Layer 3 of a small transformer language model trained on English Wikipedia (12 layers, counted from 0, width 96).
A neuron's activation on a vector x is SiLU(gate . x) times (in . x), where the dot is the dot product.

Input weights of the MLP neurons that the questions are about. A number n stands for n times 0.0012.
n14 gate: -179 -96 -46 -175 22 -158 348 -104 -81 80 -155 223 -46 -125 -82 -7 46 -13 119 -7 -13 206 89 -58 49 152 -34 75 123 51 -76 127 -57 218 42 -118 -152 -39 -83 51 129 204 3 -54 -205 -14 -17 -75 28 -107 61 -27 17 -99 10 24 248 -53 55 22 -64 165 -119 -151 22 -42 -113 75 -25 107 -37 -225 -136 103 85 6 24 -68 -21 -111 -67 -186 -117 -10 148 54 90 -10 126 -34 247 147 52 93 198 105
n15 gate: 238 -177 53 -32 -134 -65 -110 -68 -35 -27 23 8 -145 -159 216 162 -132 -64 -63 -39 -171 -19 65 -110 -128 -222 145 -86 -79 59 -213 -106 103 239 -207 -84 -44 232 -21 62 -53 46 -267 33 -300 102 155 24 52 -95 -23 225 -8 130 -72 -159 118 -237 -63 72 97 -36 150 -208 188 -61 158 -26 -16 251 -176 4 54 -39 41 22 -75 -105 -65 128 24 115 0 16 62 -70 19 51 -353 -31 31 -263 132 -28 -51 -38
n29 gate: -18 -18 -38 -7 -185 -19 485 -52 11 125 -98 26 -74 -61 -7 135 109 18 236 83 14 116 195 142 13 20 -163 -42 -95 139 -63 200 -46 81 34 160 15 -11 -161 -22 145 104 168 105 104 15 -29 51 190 169 61 82 -71 -222 -173 -74 144 -195 81 -86 -131 132 -124 25 -147 -4 -234 0 105 -36 51 4 -53 -39 -66 -77 47 -49 64 33 -140 59 140 126 -237 -165 -46 95 -52 281 -94 -7 -7 -55 219 24
n40 gate: 129 -25 -187 91 -108 -22 -50 -205 7 70 223 -4 -117 158 -82 86 -31 -189 0 11 -4 -169 -169 -7 48 6 -7 -19 57 119 -14 -15 -157 140 -77 -229 -61 15 -122 102 -3 14 96 -129 -22 74 -68 -86 -40 -36 -102 -32 -243 34 212 -205 11 -31 267 224 -249 -115 164 -7 -289 -132 -7 17 -40 -119 -21 -66 -101 -73 -167 -98 -57 88 15 -94 -158 83 -11 47 -81 213 -101 75 -87 102 -201 -3 119 -68 -46 37
n50 gate: -108 100 3 15 -161 -110 -180 -115 -50 -287 120 230 65 -292 196 53 89 -55 7 158 -158 28 35 -32 39 -84 -198 137 107 -162 17 -41 -75 -130 67 -4 180 85 -3 28 93 -77 -139 -13 -109 -37 -57 -39 73 -90 4 26 -94 210 -141 11 126 76 134 -185 -94 -108 232 24 47 177 -7 24 136 28 -152 -209 111 98 167 118 114 -179 93 185 22 -50 -133 -72 -49 -91 28 -147 37 60 -78 91 11 122 228 -31
n61 gate: -79 -170 55 -139 -22 -81 -102 -227 -115 20 -98 21 -168 -265 170 126 95 16 108 64 -94 185 -26 156 25 -149 -74 28 112 -41 -259 60 7 86 -115 142 -162 -28 181 -74 17 -147 -227 -57 -180 -28 106 89 -114 82 77 -9 114 22 24 100 236 53 -27 -34 -58 -51 150 -73 32 -284 -65 114 -17 -17 -51 35 73 6 133 13 27 65 78 -83 -14 -76 -171 -141 -10 217 73 140 -48 124 61 44 166 110 37 3
n67 gate: -158 102 -111 -197 -19 204 -59 -56 6 -71 76 29 -11 -40 -64 31 64 6 310 -49 152 -124 59 -12 84 29 170 -121 -76 46 98 -72 144 35 -55 -18 -50 180 -58 -37 25 74 6 -116 -30 -157 -35 -219 74 15 189 16 -53 -72 9 -124 -45 31 47 79 96 -123 169 -51 -62 66 35 70 -263 0 58 84 -184 -54 -64 -187 -3 41 -21 -86 66 18 -109 112 -29 -3 54 38 -25 58 84 -3 50 59 -26 -22
n90 gate: 0 37 67 -121 20 99 16 -4 -77 -33 -29 100 -189 -113 -93 94 -96 -82 236 15 -120 -139 -14 166 57 0 -143 23 4 134 -161 138 -140 311 -160 57 -75 -8 -67 -194 25 -18 22 100 -459 135 4 296 -200 -67 -113 3 79 -24 -194 -34 203 -79 139 34 84 -179 -81 -98 197 38 -189 167 -15 -51 26 -42 133 105 0 -34 18 -88 -50 -71 -123 -112 -19 60 0 -73 61 96 129 124 -37 254 -105 -149 -78 64
n121 gate: 16 77 67 28 -21 -159 -203 78 -15 42 108 23 262 -126 33 -41 -59 112 -139 27 -145 -84 -176 -4 -35 32 4 12 0 -83 4 -64 73 113 -25 -28 74 -248 -108 -46 -113 46 -185 0 -83 24 -183 -54 201 -105 -232 -114 -283 -54 219 94 -24 -64 86 183 29 -175 220 114 18 108 -19 -156 -135 15 264 8 45 -93 -170 -11 -197 -81 -100 -94 0 254 -43 -98 -354 -118 154 -93 73 -11 226 -195 299 -74 112 18
n152 gate: -130 -139 123 80 75 49 -153 -48 -40 -13 144 120 -39 -158 82 25 274 -88 27 80 -90 121 -49 136 -3 40 138 14 -44 -98 157 84 -107 -89 48 253 96 53 -89 60 125 -210 288 -79 -62 -81 3 31 55 -219 -97 131 -114 -94 55 -199 127 72 -67 139 -51 -233 -27 -67 -25 -7 54 -65 -255 23 -47 -182 -142 15 -55 -16 149 -26 46 90 98 -82 -89 -186 -50 97 23 24 -3 -111 195 -62 104 106 98 -104
n157 gate: 256 191 91 -4 3 125 -95 -93 -95 -195 -60 100 135 -123 14 -105 261 64 40 -182 83 -76 125 -177 -17 244 -139 100 -41 0 149 50 -236 -34 66 173 112 -61 129 80 -57 -65 151 3 19 -38 100 -103 56 56 308 30 -71 20 -178 -22 95 -239 20 -13 -83 -22 -143 -159 86 91 70 81 23 -126 -124 68 201 147 18 -7 305 -31 -130 -7 -114 33 -130 -104 -98 36 -90 92 -49 -131 47 77 254 19 -77 -166
n178 gate: 20 -166 -36 3 -100 -157 112 -259 -47 33 -133 -65 20 -120 45 -39 10 -29 -71 73 70 134 -62 -47 -67 104 40 63 -152 -182 -62 -56 -156 188 -200 -83 -195 73 -76 83 -69 -3 51 -100 -65 -35 7 -74 145 -150 -30 -15 -100 -238 -48 -68 -203 -3 -262 -95 22 51 -7 -106 123 -226 149 -126 83 10 -94 -104 -79 144 -142 -165 -57 -163 -70 -117 -70 34 -197 -103 40 66 72 95 26 160 181 102 -93 55 -111 48
n187 gate: -32 79 -111 -68 -26 -152 101 86 44 -96 0 -3 67 102 121 -30 -127 -30 -169 -273 -28 -96 125 60 79 43 66 -164 179 -99 24 264 -112 121 133 -16 83 -91 -122 93 18 182 -22 111 -182 -69 -57 120 90 -63 37 -174 -19 -44 -86 -35 -49 -27 166 -140 21 -108 -38 -114 -71 221 -79 12 -13 43 25 142 0 78 0 -168 -38 3 170 -128 107 0 6 147 -114 -62 40 -3 -113 0 122 32 -227 10 -31 -84
n14 in: -122 211 136 60 22 -68 -4 35 110 -47 70 52 -90 -143 47 146 183 150 141 48 123 123 -70 114 25 151 -62 119 -28 154 40 229 -186 53 -52 141 53 -86 -41 287 20 54 -14 0 88 -194 -31 -132 -120 272 -78 -12 -60 -118 66 -217 -61 -13 155 -154 -62 108 -125 41 -55 -118 62 76 -64 -156 24 -4 37 -71 96 -150 69 30 187 -127 -125 108 -255 -21 48 -20 94 163 -147 10 48 -85 -49 164 -80 172
n15 in: -116 -32 74 -133 -29 -307 154 187 121 58 71 32 61 -142 17 -18 71 118 174 -69 110 73 421 3 82 -118 -35 280 88 -162 -91 -72 48 53 -69 168 39 -11 -107 -79 132 27 181 78 -11 -65 -194 -49 111 74 -117 -156 14 -161 141 -92 152 31 -47 29 -106 49 -101 -31 -88 -18 21 -50 -144 -267 -111 7 -242 75 64 77 42 27 65 -114 -138 -35 -21 0 55 -10 106 60 -23 69 -118 26 -213 -56 80 -60
n29 in: 52 -265 -249 102 207 -68 -102 -15 -69 -29 -21 141 -60 54 21 -101 -120 -103 -40 -54 -243 -4 -36 -18 176 87 -102 57 40 -376 -82 19 -100 86 -24 83 33 -72 36 -105 -4 -51 -55 27 -273 138 248 -41 7 137 -119 46 94 -138 104 93 107 -39 -98 37 -49 -63 -136 -180 72 4 -107 32 163 173 -299 45 -29 36 193 -14 -55 108 -187 131 42 -82 -74 -11 98 -263 -47 -15 167 94 36 47 -19 -7 -217 -158
n40 in: 20 -188 13 190 91 17 39 -10 -134 0 191 17 -77 -36 -32 -17 95 -25 109 143 -36 85 -3 36 128 258 92 148 102 98 185 -103 -24 27 227 135 10 44 -208 -46 -22 -6 -40 -40 -20 79 206 60 98 97 -23 -162 54 -222 -33 23 123 -67 88 -210 12 -210 0 58 -9 92 -76 -66 -163 10 82 -41 -100 97 -54 43 -56 -198 -182 17 -154 147 70 -57 -84 -110 97 -162 122 20 95 -190 20 -63 43 60
n50 in: 24 -58 -65 -52 -28 -81 -37 48 250 60 161 -130 -66 40 171 -61 -3 30 -10 -30 -64 -88 46 164 12 -137 -156 60 126 -54 -46 53 90 -131 -16 -14 186 229 25 -91 -76 -37 54 181 -153 -28 27 -195 153 138 84 -70 -3 -186 -55 -114 124 -238 113 -124 -16 -192 153 77 -92 18 -44 -3 -112 30 -257 133 -20 124 -33 122 96 78 138 45 -67 -38 -34 -124 17 137 -200 27 87 0 -311 -165 173 -55 0 -20
n61 in: -151 23 59 -233 90 127 -181 -227 -106 -108 -60 180 6 -22 44 41 -59 213 -68 103 135 -55 -6 -159 50 -21 74 30 -107 -18 -66 -131 109 -118 40 37 -26 114 -21 -6 88 -128 -45 -67 -79 -233 75 -228 66 7 -22 -125 109 129 10 -96 0 54 55 -9 -129 -62 218 0 -204 23 -16 50 100 80 58 64 105 20 -65 -21 -163 -105 54 -23 -44 131 -7 -89 -224 86 60 -20 218 51 -81 -48 -129 62 299 31
n67 in: -63 -149 -9 -146 -82 -107 -112 -310 127 140 -34 156 -32 -150 6 110 -126 -17 3 56 -82 -9 17 30 -21 -135 83 -65 48 39 49 105 -31 -226 -76 -97 -75 120 121 -103 -133 26 -48 44 -79 -15 111 95 3 -48 -188 181 -112 51 30 109 55 -150 -133 35 -65 -21 -128 70 31 83 -48 57 -223 64 -21 110 23 -85 -193 68 -149 73 -46 61 25 -42 -12 -42 114 53 64 -9 17 -3 0 150 142 63 12 97
n90 in: 83 7 26 28 -89 -114 185 3 -45 -71 -27 -49 -43 147 120 222 70 70 155 -167 -78 164 64 93 134 160 -79 140 76 -32 -207 61 -214 -21 -42 14 -56 -125 -31 -235 -40 -129 -148 -42 -112 147 -38 -111 14 98 -48 62 0 78 -38 -168 50 -94 -74 -25 -150 -70 79 -30 -13 -192 -55 -73 -206 -88 -222 103 -148 104 46 -41 97 -16 222 91 96 21 49 -196 95 78 -27 45 -98 68 -103 196 -249 -101 -293 -56
n121 in: 7 -7 46 -170 -225 -11 40 -216 -7 -33 -4 97 75 -179 146 4 -25 185 -59 84 -149 44 147 233 190 -175 -22 -65 103 -124 53 -38 12 52 -3 -64 -90 -122 -17 -106 68 -254 -210 10 75 0 -104 -115 -75 86 47 99 -271 75 -134 101 306 161 -73 47 -84 26 78 -33 145 -183 -7 96 49 -242 -99 91 -61 250 102 0 0 21 46 79 -149 41 -235 142 33 -62 119 215 227 37 7 155 124 -75 -44 35
n152 in: 74 10 251 7 3 124 0 0 76 202 -74 94 -77 -76 51 267 -26 48 -46 145 -39 76 -29 10 51 197 -53 -149 -17 -19 112 134 31 -209 -6 17 108 -31 -54 -138 48 121 40 -90 183 -17 -90 20 27 -54 29 -39 159 -68 -77 10 31 19 -80 21 -44 -268 -100 143 -22 69 -53 -64 -75 55 -96 -195 -39 -101 -162 -24 60 -171 173 51 103 -188 17 -296 170 78 -195 40 170 -92 86 58 -7 238 -70 -99
n157 in: 11 -178 -222 -63 40 -101 148 -158 -11 60 -7 -91 221 -21 -129 84 -91 -3 47 -82 -179 57 88 -44 212 -66 104 -102 -160 158 14 -45 34 70 -126 118 -103 75 -141 161 -271 11 76 -162 148 87 -4 33 41 -124 -111 -42 -26 19 70 -40 -105 -127 42 10 48 164 -47 85 -152 202 87 -163 112 274 140 52 -173 39 -21 -157 -127 -55 30 -29 26 95 73 114 203 -206 -113 -91 164 22 280 -103 -41 176 160 7
n178 in: 22 204 37 104 97 -33 116 29 -73 -78 -37 -22 52 -113 3 -134 55 95 -51 -104 185 -205 -3 -25 63 -87 -38 -162 159 -12 80 -96 -221 -135 144 169 151 -161 -34 44 -53 -225 -89 0 87 -17 173 29 -42 83 69 83 13 -156 39 -161 171 102 -74 -26 -48 54 76 -16 128 98 -159 46 39 65 25 105 68 110 -40 219 159 54 26 116 -119 151 122 13 -72 -81 -81 -48 111 57 -69 20 155 135 220 -21
n187 in: -223 -24 -17 0 -101 -84 -36 -25 3 -9 -58 -88 -15 6 -73 -64 -20 -196 82 -227 -141 -57 -68 142 106 -113 51 98 136 169 -170 182 54 15 -117 74 -25 222 3 120 85 24 -36 147 3 -98 -21 39 -130 18 0 -81 9 130 -129 -49 -44 -12 54 -88 34 208 -30 -226 -51 0 -106 -113 122 -214 -54 87 97 19 43 -59 33 -12 204 -71 19 -55 82 175 -72 74 118 115 -137 81 72 -3 -3 79 36 52

Each question shows a token from some text and the vector x that enters the MLP there. A number n stands for n times 0.003.

" minutes": 113 4 -28 81 -95 69 119 -43 9 -106 18 -13 -117 -30 -3 -83 37 -28 -46 81 -95 -49 -202 -117 85 -9 104 54 -22 15 82 -164 -70 -35 -90 -171 -120 -8 -46 121 15 -32 -99 -6 -193 -172 24 170 99 59 -12 -88 -84 47 -198 151 -25 66 84 14 -83 -184 206 -27 -66 -30 31 -51 -54 114 -66 -38 51 -167 109 -96 -11 33 -108 206 -87 -97 -125 -2 -58 15 122 -200 48 45 77 63 129 -17 -171 14
The neuron with the highest activation: n40

"ind": -158 221 -166 72 111 -57 -115 39 -85 34 -14 -10 -78 16 -101 19 -28 -45 -150 76 52 -138 -3 82 -93 -28 1 124 23 53 -49 -59 160 -85 59 33 110 59 -54 -141 114 -166 -72 -26 83 81 -10 -6 -163 27 13 -178 39 -21 -138 121 19 114 14 -39 -88 3 0 19 69 -42 41 -10 51 -25 27 -32 30 -137 12 45 12 -54 88 -153 -51 27 103 -39 77 -78 30 25 66 -79 70 52 -48 34 -55 -22
The three highest activations, in order: n157, n67, n29

" Mo": 21 -93 36 -12 134 -5 -354 89 6 -5 -59 40 98 120 54 10 -19 -19 49 75 -13 -7 -56 225 -24 -68 165 55 -42 11 -50 44 80 -137 74 -104 -45 -60 -22 -8 20 83 -64 -22 -78 -48 -18 -138 -52 9 47 -101 -106 110 -158 -37 31 -55 -77 -87 -91 -197 -71 43 85 -98 -85 -87 93 -102 -148 -12 53 85 -123 -135 42 89 -64 -44 -1 -52 100 53 -9 12 30 -83 -78 -306 -105 -97 98 -157 -62 -30
The three highest activations, in order: n178, n14, n121

"ff": 95 113 26 -160 182 -9 210 26 -146 -225 -72 -24 42 -136 57 9 -37 -78 -29 6 93 -94 -47 -48 -101 89 29 -63 174 158 -33 82 -128 -81 -36 -131 62 -43 -66 41 104 -32 -213 12 9 -14 -34 42 37 47 -2 -115 18 -65 210 74 303 47 -28 24 107 -76 84 -3 21 -153 -97 -35 -61 71 -154 -15 -79 -98 -105 -1 15 3 82 23 25 147 48 -173 38 157 19 87 30 -59 13 32 -120 -97 -96 -117
The two highest activations, in order: n90, n61

" the": -36 -118 -39 12 99 -102 -4 -10 68 104 3 64 -116 -54 51 -119 74 -80 23 -39 -11 35 55 13 202 -35 -24 -125 -45 -97 -69 -4 -124 -76 -86 1 6 39 -144 -35 76 18 -211 14 -38 31 54 -55 58 -5 52 -188 54 -74 113 -51 175 31 -13 -17 10 -81 11 -40 15 104 -49 68 -48 27 -118 30 21 4 65 143 2 6 0 117 -118 55 -115 -29 -44 24 -15 89 -15 -12 46 -57 -49 105 15 -55
The neuron with the highest activation: n50

" footballer": -61 57 -22 9 -179 -39 -18 -89 94 4 73 86 -61 -139 43 -77 -78 -26 -95 -16 19 -101 -42 -84 105 -5 -80 21 -106 58 7 97 -10 151 -62 -47 1 -71 4 94 -253 0 -77 18 -124 -41 -109 -190 -16 -74 -15 -137 -33 -182 13 112 6 -24 16 -21 -34 -76 144 -9 -56 -43 -2 75 88 82 99 159 52 -141 -204 -76 25 -50 -187 143 -74 -80 -278 -46 -25 77 -76 -81 -52 -105 -91 78 59 -121 42 102
The most active neuron and its activation: n121, at about 0.2

" when": 12 -44 -63 67 -80 -85 184 -95 106 52 27 -47 -98 -40 21 2 158 9 36 50 -175 41 -40 -23 63 61 -8 40 -22 50 19 -45 25 65 115 20 -180 -24 -130 -15 -68 -20 9 7 30 87 2 159 -60 -18 13 -218 -66 -68 -62 33 79 -74 39 24 95 -1 122 -117 86 37 -100 -13 108 5 43 9 -21 -26 24 -162 65 -36 -115 -66 41 -100 -30 180 23 -20 90 -20 -33 43 -32 80 -126 -17 169 -56
The neuron with the highest activation: n187

" In": -65 -68 44 -105 -45 -10 255 -53 -6 -21 -5 74 90 46 -13 213 182 -43 144 208 -64 43 -114 -98 109 -34 -6 -43 79 99 27 -51 14 -5 -111 2 -162 25 46 -173 141 44 88 28 127 -211 -51 120 -12 97 -5 -119 -159 -53 -147 -5 225 -83 -35 -13 146 153 -165 -15 75 -144 -88 -8 29 97 -155 -70 21 115 -58 29 21 -28 -38 37 -101 228 -53 82 -12 -50 -6 -39 35 -71 7 42 -111 19 -15 40
The neuron with the highest activation: n14

"11": 94 91 253 23 144 -24 -263 108 90 59 3 55 51 -155 -9 -103 -17 -95 -60 60 -86 33 -32 71 163 45 -25 -31 -6 -141 30 21 -29 -7 -108 -76 -21 0 116 -67 97 -123 -232 -13 62 -195 -122 -62 -10 133 14 -104 -22 81 87 -37 87 61 32 19 30 19 122 -71 -108 116 -8 89 11 36 -95 -75 -6 -23 -53 -271 -48 -2 -85 91 1 -35 26 -99 3 124 15 -102 29 61 58 1 -60 -84 29 15
The three highest activations, in order: n121, n61, n152

"als": 24 203 76 -159 176 -55 28 0 -147 100 -123 -101 -37 43 -34 -226 -128 -54 -70 65 -38 86 -49 30 12 -27 -6 87 85 -35 31 -116 104 38 176 0 -67 -70 -2 107 -45 16 -41 -18 -25 -84 123 -154 8 45 -43 -100 -168 24 -153 41 114 67 77 19 -96 -193 25 183 -67 -62 -47 -64 -309 30 114 -78 -24 -82 3 -57 -4 -52 -33 117 13 -162 -127 -248 33 -127 -16 -25 141 -29 -66 133 96 -52 -96 58
The most active neuron and its activation: n121, at about 0.2

".": 4 14 123 29 -15 -28 32 -166 59 126 2 39 22 -5 -115 -108 -43 77 -28 -67 -138 -30 83 7 73 -63 33 -46 172 117 57 -55 111 68 261 108 -11 -52 -8 2 -72 17 -293 -12 30 -120 -101 20 -86 -52 -48 -131 68 111 78 71 -83 -89 79 -17 94 117 4 -31 -4 14 -103 -70 -105 38 -86 -65 123 119 -60 -139 -3 22 26 -50 16 -119 201 -2 70 -17 -80 64 -17 -81 -27 93 24 -55 49 -192
The neuron with the highest activation: n187

"as": 86 81 119 -33 312 -97 167 202 -26 25 -65 8 -25 51 -97 -78 33 81 -115 75 26 33 73 -105 -45 -29 22 -28 -91 27 2 10 66 0 76 -29 -175 28 32 136 -163 -118 108 -10 66 39 172 -107 23 95 53 -104 -75 5 174 78 24 -19 42 -10 32 -95 65 100 -106 171 38 -45 -53 110 -52 -145 -46 -148 -78 -28 85 1 112 -36 -123 -12 141 -259 24 23 -23 56 61 -64 -6 132 -13 113 -23 -2
The neuron with the highest activation: n187

" by": 120 170 -13 24 140 6 -15 -211 36 -7 -14 61 79 12 23 52 26 -84 -104 4 -55 28 148 47 30 20 -68 136 81 -17 21 -4 -59 -28 134 -42 27 -14 -72 -8 0 54 69 -6 23 52 -114 -50 -22 -174 115 -173 -121 16 31 42 60 -51 73 9 -2 -108 -28 91 23 139 4 71 28 245 -22 -138 -5 175 88 -198 70 -81 -62 180 -123 110 -105 196 -46 -46 120 -85 -38 12 51 22 -41 83 26 5
The two highest activations, in order: n157, n121

"on": -91 154 -34 68 308 2 -39 11 63 -86 84 -71 -23 57 -127 41 40 40 -147 91 125 21 -6 -31 -39 108 -32 177 98 53 -26 103 0 49 -9 48 -60 -44 43 13 -20 56 -19 10 -20 129 48 -53 12 108 -35 -144 -33 54 175 -3 -80 18 -17 -3 50 -104 2 37 -57 177 -17 89 -6 104 -35 -147 30 -140 -93 -314 35 -21 10 257 154 50 53 24 34 -20 -167 -101 -20 -37 43 15 114 -89 -138 -43
The most active neuron and its activation: n15, at about 0.12

" that": 29 0 -132 57 17 116 -85 -9 -19 196 -43 67 -160 -41 -47 -37 28 113 -8 68 -162 50 34 -22 29 -16 19 116 117 -79 28 -39 -83 49 114 132 -21 -46 -76 -135 49 69 -63 -27 8 -107 61 54 -12 123 14 -181 44 -209 -35 50 180 -70 59 72 -13 -170 74 -170 36 -62 -155 113 124 -64 -27 100 -53 21 5 -7 -60 -24 -76 46 76 -190 -446 100 7 -105 36 26 18 -69 -5 -63 -9 -103 112 -43
The most active neuron and its activation: n29, at about 0.2

"k": 16 34 10 7 403 96 -160 76 -122 -20 -26 21 59 15 64 96 6 47 -248 41 -32 5 18 19 -53 24 51 -30 -153 4 16 -38 -116 -176 -22 -87 -52 -100 -40 45 -97 -77 70 -2 17 80 -39 163 -122 127 50 -62 48 68 188 159 -44 34 -20 -69 -132 -51 100 -43 -22 -116 -83 -57 -145 -91 -117 70 -9 -135 -225 -34 -69 32 -110 -11 -101 114 63 140 0 -156 83 -97 102 1 75 175 -84 62 74 -78
The three highest activations, in order: n50, n15, n14

" of": 10 135 -182 57 93 44 117 -75 -95 27 -24 43 31 -24 61 -13 50 4 108 -103 -165 18 -15 -51 33 15 -14 91 10 18 72 39 -158 -67 105 32 -60 53 -149 -54 107 -153 -45 5 -38 50 -15 92 20 -162 4 -159 51 -156 98 -26 -50 -39 54 43 53 -108 -118 8 -84 110 -102 -51 -17 96 -134 -186 -43 202 93 -40 105 -33 -103 -10 -15 41 -130 -125 20 21 25 -81 -20 -148 -58 8 -122 -46 81 23
The most active neuron and its activation: n90, at about 0.13

"9": 43 278 176 -76 93 -116 -127 68 5 39 -12 63 108 -28 -114 -76 69 -51 -44 -23 -94 43 -15 -19 44 102 61 100 -124 -195 79 -18 123 83 -32 -15 40 53 4 63 161 -135 -75 -27 -16 -165 -64 -16 162 -167 29 -77 -7 22 73 123 82 2 69 9 51 29 81 -25 -79 39 -3 78 -119 -50 19 -31 114 -49 125 -134 -27 104 -11 -184 115 3 102 -106 23 144 168 -33 54 97 -145 73 32 -146 38 51
The neuron with the highest activation: n29

"ing": -88 28 -81 72 383 86 132 -118 -70 -87 33 93 -78 13 -61 0 -21 18 -132 33 -58 -41 -84 -5 -39 7 104 -13 85 -48 33 -227 -134 -65 40 -20 168 -92 -77 -16 102 -13 234 3 -4 16 29 85 88 199 48 -70 -52 48 -1 115 -3 23 73 50 -75 -168 21 41 -52 -72 -31 80 141 -113 8 -112 49 -55 -68 -81 -68 19 -149 80 -102 -120 151 -88 -68 101 -82 12 -32 -215 19 71 71 44 -31 44
The neuron with the highest activation: n40

"201": -48 8 22 -22 -36 1 -145 -48 42 104 -90 103 -61 -105 -60 -48 247 71 -81 30 -72 -91 82 -151 114 2 -30 82 -112 74 30 -52 63 102 -25 -175 159 -63 8 -122 89 95 6 23 -88 -96 92 95 -87 22 -65 -88 -7 -77 47 -24 29 -47 85 -5 -81 -98 -3 103 23 6 -80 157 -200 38 45 78 117 66 -8 -269 37 41 -31 14 85 1 110 109 105 75 -68 18 68 13 16 102 71 48 -216 133
The neuron with the highest activation: n67

" mat": 48 -86 107 -40 17 4 -78 35 34 75 53 57 -217 127 23 76 -42 -31 -73 -16 183 119 -24 81 2 -99 -3 -187 -17 68 96 -22 46 100 58 -110 -95 108 24 -13 81 64 -46 23 106 -104 119 -178 43 27 25 -146 -4 -118 -118 -5 -11 -11 19 -30 37 -72 24 -58 30 -86 -153 65 -110 119 21 322 -54 33 37 -44 -109 -25 171 18 62 181 -64 -385 78 19 -45 130 121 68 -84 -128 -81 -16 -57 61
The neuron with the highest activation: n61

" B": -60 114 0 30 124 10 161 70 -117 131 -37 12 -10 -59 61 -33 53 22 184 44 99 19 27 1 6 0 156 98 6 -8 -137 101 -7 -154 -92 -15 31 47 7 -76 -240 -69 -150 0 46 34 -47 39 39 -25 77 -58 -4 -23 -118 24 -96 42 -22 25 -28 -123 41 31 269 14 56 -100 -157 39 36 -7 51 -49 -71 -123 52 66 -2 -40 205 236 -220 104 -52 -51 93 -39 55 -190 -113 -37 -3 -46 63 25
The neuron with the highest activation: n29

" dec": 204 -78 83 -196 -144 5 -133 44 60 156 5 -20 -146 19 22 45 155 -167 -168 52 -43 -29 6 68 -52 -22 36 197 -125 60 23 -67 73 -62 -22 -157 -101 51 -26 35 -23 142 7 -6 -34 90 -17 163 -50 12 -83 -84 60 228 183 -17 91 -90 -35 -26 -10 -203 -105 146 -41 -60 -39 45 69 -62 -119 232 193 -21 -64 -8 -65 -10 228 -29 -279 3 -69 -66 155 52 -9 -225 54 71 -39 17 -104 -12 46 -75
The neuron with the highest activation: n178

"st": -99 95 -24 39 247 -62 -10 169 -220 24 55 57 -78 51 10 -130 -87 -153 -118 -70 -191 -31 4 237 -46 58 3 121 200 76 42 -115 -12 -26 85 -88 166 -7 -62 -29 53 -15 -159 17 71 -208 -61 -14 31 -110 -65 -112 -81 -110 159 19 -26 38 -26 -39 -12 -97 -51 31 116 -22 -60 14 -27 9 141 105 66 -82 15 59 71 -77 -39 -100 19 176 35 199 76 -137 3 227 -28 -59 -21 22 -71 -47 130 -27
The neuron with the highest activation: n187

"ter": -104 121 -22 31 356 2 13 22 -76 -139 -19 -3 -121 -13 -38 -8 -176 -19 -212 47 127 -8 86 15 -13 -2 -156 81 232 7 -30 172 -50 -114 -1 20 118 -96 -100 -106 59 23 45 -7 -92 -78 -11 -81 80 26 -28 -126 -48 33 229 141 -22 62 26 -14 22 43 68 -18 43 -117 -9 -91 -135 87 119 163 6 -85 -29 -92 -41 -60 -94 120 -96 90 5 -145 78 -108 14 55 33 13 60 96 45 -53 59 22
The neuron with the highest activation: n157

"–": 4 314 -36 -88 63 -329 -55 -93 78 -36 93 176 -26 -85 -1 88 65 -13 26 29 62 -30 -4 0 -42 -55 108 -74 -101 50 98 -29 -101 -41 44 -42 32 66 115 -49 -107 -12 -320 0 112 -46 -48 -116 51 -151 -40 -119 -70 44 92 -120 -21 -71 65 49 32 -71 -19 -40 -34 -88 45 56 -129 141 32 -23 86 29 -84 -32 -126 17 43 -25 -57 -26 39 24 -83 -109 36 10 10 -5 -17 192 12 -93 -126 84
The most active neuron and its activation: n67, at about 0.24

"ire": -32 -84 -170 -26 253 -77 11 79 -9 -159 -74 -67 -62 89 -98 60 46 -52 -192 120 104 -101 -72 52 113 -26 -138 -68 -140 127 -33 69 195 117 19 17 -19 -155 -28 -123 -31 -45 167 0 -33 -33 -128 -112 7 -112 -119 -97 -86 5 66 16 56 -79 58 -14 27 6 -64 27 -29 -103 118 -10 76 49 31 -36 60 -130 -2 -16 83 -55 84 46 -101 -78 17 63 17 -15 -73 8 -58 85 -95 113 143 -117 -22 31
The most active neuron and its activation: n67, at about 0.042

" K": 15 -68 89 -24 320 44 -44 75 87 10 -181 -33 62 -9 7 69 -75 40 33 49 -58 -20 38 20 -26 -11 102 148 -257 70 -30 -11 22 -144 -112 -75 21 -96 60 32 -125 -6 48 11 36 20 -84 -24 8 11 142 -47 18 45 53 55 -30 34 -91 -6 -44 -46 95 -26 163 -18 30 -86 -98 -39 42 117 202 24 -89 -140 39 22 92 91 -106 139 -5 78 79 73 64 -144 11 -41 39 8 -82 92 32 -36
The most active neuron and its activation: n29, at about 0.093

" he": -96 -13 114 -124 -212 -58 69 38 11 -54 50 72 -179 -54 2 18 50 -96 185 127 86 -92 134 -240 19 -40 116 20 255 -13 -49 -30 92 225 66 -27 59 -80 5 -17 -38 7 -58 -13 16 11 6 -87 69 234 34 -92 -53 -278 20 18 74 -122 -25 -10 -75 -15 12 -161 85 -42 49 102 -115 72 -151 40 -50 -44 -1 -325 118 -36 -125 28 -91 161 -262 -88 -33 -46 84 39 71 11 -88 78 -71 -146 121 -10
The most active neuron and its activation: n14, at about 0.45

" ": -46 48 15 -13 43 -75 0 -85 24 138 -9 61 -105 -72 53 105 72 -28 8 -3 165 19 10 33 9 156 32 35 -50 13 18 30 -30 38 38 18 29 -29 43 -8 47 -30 -46 18 108 -198 -4 -63 -59 66 25 -129 15 -54 61 -53 -19 -7 67 128 -49 10 53 73 262 121 19 22 -70 49 88 -30 111 90 -101 72 6 49 141 -45 -16 -203 70 -33 -64 -82 21 31 6 53 -36 78 -141 -77 -155 -73
The three highest activations, in order: n90, n14, n152

" rank": -2 79 -19 138 -81 -33 -121 -43 44 131 17 -22 -60 145 -53 5 -48 -58 -117 -15 -45 -10 -103 -4 22 -60 -100 -156 114 32 -11 -61 -146 -54 -62 -28 114 33 -25 -44 -8 -44 -308 20 44 -102 49 54 -118 -8 -25 -222 38 -200 93 -55 56 -3 27 92 -49 198 114 91 18 163 -19 88 -73 -13 152 27 119 -91 127 47 -87 6 -130 150 26 -152 -75 -93 30 52 -60 -25 68 28 24 -85 -5 135 -137 -11
The neuron with the highest activation: n15

" find": -56 17 -49 227 -103 -37 -43 -58 -10 128 52 -44 40 70 -37 59 163 -195 24 20 -21 -19 -80 -179 -78 -2 -92 221 31 151 -57 -38 37 55 -72 -52 -90 -54 1 81 -48 -41 -123 3 21 42 -123 -27 -94 -54 18 -111 60 -155 -110 -95 53 -47 134 60 -66 93 66 -20 11 -228 -29 -62 191 -84 -80 -64 171 12 2 -152 18 -96 68 77 -47 1 125 -46 62 155 9 58 93 37 -18 -34 79 73 183 -4
The neuron with the highest activation: n67